Layer 2 of a small transformer language model trained on English Wikipedia (9 layers, counted from 0, width 96).
A neuron's activation on a vector x is SiLU(gate . x) times (in . x), where the dot is the dot product.
The model reads these tokens: "\n" "|" " Sw" "ed" "en" " |" " 2" " |" " 5" " |" "\n"

The vector x that enters this layer's MLP at each token. A number n stands for (n - 500) times 0.0031.
0 "\n": 403,421,456,562,476,622,103,467,188,332,508,722,353,408,439,474,392,706,588,519,486,635,363,385,471,308,330,424,411,558,720,754,603,509,904,210,573,747,586,394,643,584,453,626,439,334,434,557,570,214,438,580,698,449,406,751,412,447,708,470,528,403,395,577,131,517,554,661,506,457,526,406,575,736,388,473,457,472,490,472,454,622,402,434,350,760,435,416,498,556,599,611,501,564,427,418
1 "|": 269,358,372,706,433,630,425,457,248,448,550,804,402,629,459,500,435,703,272,442,504,513,330,473,143,461,436,697,329,616,703,580,422,410,769,378,666,715,566,505,736,666,360,539,627,484,436,357,417,502,447,621,426,405,236,630,320,455,828,599,444,428,554,376,688,434,422,493,378,804,482,534,399,549,330,456,428,283,599,582,458,509,457,307,518,395,581,544,455,699,573,658,606,507,362,125
2 " Sw": 284,595,371,510,548,530,551,394,313,453,447,563,507,801,296,469,285,850,150,365,858,458,580,494,514,280,466,764,482,623,774,502,567,196,539,352,681,588,381,412,637,399,327,411,558,537,570,630,349,641,283,278,398,544,173,518,382,754,682,135,220,493,347,484,784,572,680,720,510,745,726,553,577,724,376,577,404,330,510,485,365,491,562,459,595,534,416,288,484,609,344,452,588,746,420,520
3 "ed": 432,694,623,440,495,810,535,621,331,664,365,864,269,605,341,636,318,561,340,615,576,305,482,500,18,394,498,785,489,709,671,366,504,405,705,573,660,464,369,619,693,604,362,522,421,526,507,657,303,666,471,249,457,163,326,670,459,696,719,571,461,481,279,342,733,220,482,454,458,527,666,649,429,709,266,710,769,525,703,467,582,507,592,473,443,508,469,355,257,496,569,791,583,541,481,420
4 "en": 498,543,556,730,717,617,411,600,296,483,415,649,487,530,257,609,492,644,298,499,603,301,504,371,289,229,531,751,271,496,557,220,492,268,775,296,709,426,489,499,629,421,343,558,584,606,465,457,294,873,540,319,295,163,354,765,637,748,667,558,573,386,340,564,673,505,570,579,703,569,631,728,593,627,380,509,601,355,638,534,244,584,567,441,408,525,501,561,342,463,657,893,532,674,484,113
5 " |": 222,413,468,711,341,552,357,490,240,563,359,614,395,581,606,451,257,801,407,535,610,505,349,564,151,426,386,584,462,595,701,415,591,454,686,422,611,711,601,552,656,493,427,505,706,665,271,514,433,595,395,557,304,359,377,708,293,527,732,484,572,498,648,438,666,453,379,673,369,751,680,557,479,642,207,433,438,392,500,506,448,530,434,468,396,589,298,401,536,511,504,625,592,596,326,85
6 " 2": 314,490,452,556,619,585,371,534,266,558,345,560,374,673,584,551,386,847,300,381,537,407,544,413,256,394,305,633,231,532,804,581,687,168,757,538,602,705,409,664,618,693,533,582,596,495,584,615,231,582,361,378,370,552,423,610,402,575,785,496,523,303,274,286,792,367,365,498,466,757,504,617,411,661,372,694,511,495,390,535,356,433,510,678,647,423,470,253,378,403,458,461,719,614,413,191
7 " |": 340,479,512,586,460,575,453,483,208,495,393,620,209,696,517,283,368,526,367,483,327,348,429,550,194,386,430,612,381,602,709,506,592,242,688,490,532,590,429,637,604,619,479,664,524,698,444,502,352,590,374,420,412,608,329,793,312,521,672,613,503,462,649,239,750,368,650,444,473,740,610,541,524,559,214,670,234,382,515,494,484,470,406,467,568,555,405,452,496,515,554,451,560,661,291,148
8 " 5": 390,509,497,607,611,589,280,529,262,583,287,541,362,647,672,425,422,831,413,336,535,258,459,370,267,490,397,696,315,681,700,576,622,163,767,396,525,783,436,609,537,791,457,639,603,612,484,538,295,537,424,472,468,513,442,739,380,643,784,567,527,337,172,337,748,393,417,417,479,809,481,612,461,569,379,745,478,487,628,526,364,515,410,642,571,480,411,360,410,474,559,370,716,635,386,263
9 " |": 403,492,496,613,516,575,472,493,198,486,398,621,223,691,536,363,331,522,380,427,296,335,492,531,223,451,429,586,379,625,629,528,555,249,666,397,500,566,368,680,679,661,369,665,542,681,390,458,303,561,357,397,429,613,329,773,300,526,697,600,477,476,650,206,689,378,606,440,476,685,590,524,502,598,226,720,266,373,556,490,447,445,432,481,614,556,383,419,490,485,535,424,549,655,332,150
10 "\n": 322,361,473,545,586,634,395,448,201,458,382,570,262,550,307,501,341,636,439,368,484,455,293,612,341,264,419,618,257,653,641,585,581,411,760,431,562,747,417,684,656,667,410,738,589,531,481,536,438,399,429,493,561,519,378,682,230,667,732,507,514,438,468,428,478,401,562,526,572,614,582,685,545,534,320,661,400,426,770,442,506,683,563,512,488,517,332,472,611,497,644,675,693,561,490,110

Each question shows the input weights of one neuron of the MLP. A number n stands for (n - 500) times 0.0027.

n173 gate: 310,722,705,414,336,651,391,493,609,558,608,290,690,722,485,667,485,287,380,407,559,550,716,605,232,438,362,460,444,460,416,522,568,555,429,467,504,368,493,625,374,612,751,643,462,567,449,448,362,565,613,609,574,570,500,652,468,547,410,380,559,466,411,599,490,572,419,686,514,423,250,419,569,175,482,632,471,648,745,478,564,336,536,535,715,335,507,622,437,346,543,608,578,565,587,464
n173 in: 619,395,509,371,620,536,459,480,594,567,536,515,435,611,497,716,632,790,726,351,509,520,439,558,532,580,401,488,463,582,549,623,503,396,570,616,593,393,392,518,453,566,562,479,512,537,482,410,500,658,348,594,551,679,317,590,598,549,447,509,500,440,532,473,415,425,302,659,442,383,432,473,420,350,500,521,515,527,756,365,452,621,494,506,518,483,617,565,437,448,350,527,506,623,453,712
Its three highest activations, in order, are on tokens 5 " |", 7 " |", 9 " |"

n153 gate: 598,627,401,601,474,427,454,240,517,364,246,311,497,400,490,473,446,736,536,460,338,354,469,418,468,325,279,349,548,382,452,369,333,612,601,623,532,603,550,424,513,409,412,357,417,418,556,527,490,552,744,503,443,527,408,386,410,530,534,408,497,678,567,612,585,526,525,463,565,343,570,639,414,466,787,639,728,580,306,480,573,538,490,607,397,465,543,566,430,368,574,418,541,575,572,374
n153 in: 431,500,386,543,629,542,577,475,503,462,595,547,484,543,535,523,711,589,445,467,353,535,731,516,260,393,483,461,234,510,376,301,702,552,394,513,532,500,510,513,644,262,358,634,551,335,700,467,649,500,500,587,516,418,782,503,437,524,525,458,578,447,550,610,624,623,484,533,340,535,297,646,392,556,597,533,367,543,400,470,519,409,471,456,661,494,507,487,342,430,761,458,522,648,478,478
Which token does this neuron like most? 4 "en"

n180 gate: 412,560,500,468,465,678,431,370,386,483,401,522,646,493,441,479,394,485,611,714,510,432,400,631,547,503,766,455,570,286,345,417,287,312,600,647,271,466,454,486,291,362,543,479,518,757,365,309,535,648,625,586,396,430,374,355,432,602,707,597,441,217,564,545,364,707,497,521,452,393,544,604,496,365,583,554,535,525,486,440,574,503,676,617,560,551,616,553,595,517,551,439,738,445,425,350
n180 in: 597,483,491,503,606,526,420,564,462,342,375,440,428,799,614,503,482,670,597,567,520,494,369,554,472,696,407,620,492,580,440,341,545,460,350,639,480,419,642,566,574,585,322,438,371,575,549,582,582,420,600,457,544,616,464,413,483,361,505,549,581,436,494,592,547,508,431,672,466,471,481,512,488,573,572,515,719,575,451,321,472,575,537,488,512,441,401,703,374,581,554,505,644,651,613,407
Which token does this neuron like most? 4 "en"

n213 gate: 395,507,700,378,315,360,546,344,514,402,490,445,474,366,586,537,571,514,629,621,473,467,452,664,406,350,577,566,417,550,414,447,614,633,429,560,601,370,440,370,562,510,456,620,597,726,665,551,449,549,439,427,701,527,393,537,704,497,371,387,610,514,639,307,487,461,500,406,497,649,529,553,548,341,503,716,477,550,735,354,670,335,629,406,372,597,396,426,483,383,633,316,484,395,375,331
n213 in: 345,740,415,655,354,491,531,611,549,564,457,474,441,543,724,414,434,690,340,551,585,331,439,553,613,466,503,632,527,419,623,377,515,540,512,302,431,563,452,503,483,362,374,422,488,489,539,652,535,525,648,548,503,417,538,620,412,443,484,500,649,414,500,407,406,494,514,506,620,365,370,418,330,566,353,398,407,486,320,468,606,593,478,639,546,481,454,491,572,426,472,526,448,441,453,459
On which token does it fire most, and how strongly? 7 " |", at about 1.4

n192 gate: 410,482,564,511,447,479,532,357,420,330,475,555,461,414,433,396,446,436,482,436,589,451,595,535,459,354,426,518,619,620,379,489,562,699,358,685,521,334,565,351,580,410,439,664,411,520,532,349,211,504,715,525,486,500,203,363,368,717,272,316,606,839,421,528,561,638,452,550,388,465,439,461,585,251,578,591,532,682,511,587,459,459,627,611,432,521,346,650,504,683,431,569,473,240,395,410
n192 in: 466,523,337,758,526,441,452,600,483,420,530,507,633,490,629,602,487,431,377,576,670,353,507,291,494,418,346,455,569,581,631,523,682,418,473,634,474,602,592,431,535,566,642,410,592,475,591,583,281,539,483,561,394,546,564,295,557,444,368,549,549,570,563,461,466,427,678,358,455,597,278,533,358,258,474,466,559,457,588,410,390,674,393,299,470,586,263,500,490,484,621,575,425,584,397,755
Which token does this neuron like most? 9 " |"

n71 gate: 654,560,340,489,593,500,600,467,461,493,690,326,500,581,479,489,574,346,573,661,270,445,435,662,456,535,609,493,557,569,644,545,543,423,596,406,271,473,380,622,291,666,718,568,402,507,469,493,422,448,464,597,450,409,486,504,486,265,418,528,559,638,291,559,580,571,227,401,493,417,657,406,583,560,378,536,416,437,476,599,456,470,476,205,511,561,514,668,804,568,405,272,292,621,452,527
n71 in: 683,761,509,510,525,636,453,533,390,512,589,625,462,516,475,532,471,440,431,433,528,280,627,319,445,550,302,503,539,691,461,534,484,569,516,475,355,423,564,522,478,417,652,374,457,572,522,666,638,494,581,522,633,516,568,500,417,529,467,397,579,654,485,384,674,497,376,602,457,425,137,349,618,401,506,578,459,601,575,455,603,604,700,497,503,555,436,383,516,681,367,425,518,606,460,315
On which token does it fire most, and how strongly? 9 " |", at about 0.24

n4 gate: 433,436,507,365,582,450,605,471,469,363,386,393,361,584,454,338,581,381,761,540,523,510,483,392,393,347,389,615,494,375,466,484,596,487,680,617,503,653,403,306,579,446,544,408,597,360,513,605,537,592,797,289,583,443,462,621,646,382,337,311,676,524,497,410,497,429,417,443,503,566,663,616,452,530,613,596,370,714,348,500,295,532,477,472,520,403,352,483,719,600,611,561,513,427,372,611
n4 in: 436,549,473,429,437,448,503,512,314,607,448,475,620,592,518,371,518,506,491,531,479,488,322,491,606,582,494,455,506,497,390,560,281,509,327,555,390,547,625,448,595,537,532,509,563,413,458,546,617,584,450,527,448,713,650,531,627,470,626,509,491,359,295,603,682,409,384,518,625,446,523,636,390,534,588,584,294,473,292,488,517,535,563,414,317,447,577,579,577,394,302,572,474,227,291,459
Which token does this neuron like most? 9 " |"

n204 gate: 582,828,738,567,610,583,451,547,610,572,616,564,267,351,541,554,199,582,324,736,393,609,212,463,320,405,414,610,547,614,402,350,623,438,353,582,444,428,512,422,427,271,785,487,282,559,671,554,655,492,614,553,484,471,339,275,652,335,391,680,676,421,440,574,527,536,771,571,443,427,457,582,453,567,557,500,315,570,484,387,623,480,606,642,587,664,342,578,367,752,524,352,559,809,630,319
n204 in: 696,663,539,750,590,613,569,366,472,533,500,548,276,620,373,518,485,334,515,485,338,369,500,533,675,646,538,470,675,316,481,479,434,512,603,503,524,447,356,442,542,549,399,709,386,491,434,349,469,413,419,470,538,521,465,358,616,361,589,349,454,293,541,415,567,538,515,589,434,379,555,503,506,451,579,525,275,393,521,602,520,597,545,522,641,476,485,558,512,500,432,522,286,578,359,455
Which token does this neuron like most? 7 " |"

n151 gate: 567,560,414,345,332,550,474,510,537,568,477,545,540,426,513,574,655,381,223,654,510,565,531,654,568,550,594,362,436,569,407,549,545,454,761,497,347,471,383,553,252,409,522,537,597,519,572,429,382,434,412,480,347,420,651,584,542,672,513,563,507,588,641,503,509,526,430,631,777,451,366,503,541,399,745,398,371,380,447,446,376,481,352,354,443,736,658,333,719,416,529,457,631,579,461,438
n151 in: 353,641,449,539,569,525,456,476,402,413,535,351,671,410,494,400,335,620,487,474,436,460,497,318,352,513,324,343,408,418,559,563,523,592,302,481,603,444,388,500,434,371,419,493,480,537,516,642,384,330,311,472,506,433,428,629,351,442,440,579,519,577,334,595,488,330,539,545,531,673,390,424,523,384,563,513,373,714,491,335,430,515,699,473,429,401,291,800,429,515,528,573,350,604,603,606
Which token does this neuron like most? 1 "|"

n109 gate: 422,438,518,369,457,334,642,635,525,398,577,452,466,661,689,419,606,384,470,367,555,494,541,473,727,614,317,391,473,673,744,409,573,337,396,429,422,581,512,623,446,304,427,598,398,427,442,491,575,476,563,530,444,586,443,339,371,478,541,527,482,385,411,659,617,512,333,612,467,591,415,552,366,712,531,623,448,602,375,484,586,304,354,606,503,437,457,426,553,578,476,579,453,527,551,539
n109 in: 521,480,581,534,600,508,533,457,612,530,523,471,428,514,522,438,361,476,355,266,511,352,411,583,508,391,520,628,492,617,416,453,543,307,612,680,453,475,353,436,338,375,505,371,547,387,567,517,557,472,342,583,519,635,569,415,394,551,321,478,665,614,533,539,575,358,476,353,354,506,425,561,442,565,651,673,469,542,425,631,400,408,544,529,593,500,296,475,494,541,421,510,476,519,602,533
On which two tokens does it fire most, strongest first? 6 " 2", 2 " Sw"

n132 gate: 599,623,548,615,478,472,587,470,442,375,577,420,469,411,500,641,491,646,641,514,437,428,529,595,597,568,328,373,530,345,456,421,447,318,445,366,433,608,440,657,489,293,422,529,556,456,503,385,413,674,320,486,519,383,389,440,611,539,350,695,389,587,591,534,503,660,470,589,603,523,454,596,509,387,494,494,392,523,576,454,511,550,593,610,305,464,382,534,540,525,630,500,631,388,464,431
n132 in: 534,468,529,442,566,471,672,616,334,568,660,216,724,407,509,403,381,647,393,298,541,612,412,509,380,471,606,535,524,497,346,531,461,373,549,592,450,447,439,379,413,597,437,516,689,512,563,452,329,541,233,673,631,494,687,429,546,526,545,481,649,461,491,478,458,587,515,545,603,557,460,364,602,416,484,546,452,800,566,620,439,657,513,437,497,546,500,535,774,358,497,564,491,487,378,578
On which token does it fire most, and how strongly? 3 "ed", at about 0.63

n135 gate: 583,493,429,689,641,396,468,637,401,437,511,422,365,388,518,363,475,301,315,522,593,532,408,243,590,304,605,592,503,507,389,521,522,529,445,726,724,577,525,657,461,605,419,522,567,647,684,547,369,496,313,426,332,543,264,449,458,363,402,461,432,718,752,514,503,448,667,446,633,571,500,379,381,482,618,606,446,805,720,507,617,590,433,493,496,385,735,435,547,403,437,401,311,518,370,472
n135 in: 523,513,427,317,569,446,466,591,481,522,500,615,576,497,717,510,590,390,296,605,433,519,497,544,537,687,467,444,734,535,693,547,395,506,574,506,658,460,564,424,562,535,347,513,530,315,459,490,526,560,279,644,491,475,650,551,522,350,548,585,383,474,534,472,482,608,688,593,575,434,527,551,434,526,592,454,177,401,399,716,409,614,343,411,567,336,289,586,378,605,395,550,451,397,428,497
Its three highest activations, in order, are on tokens 7 " |", 9 " |", 3 "ed"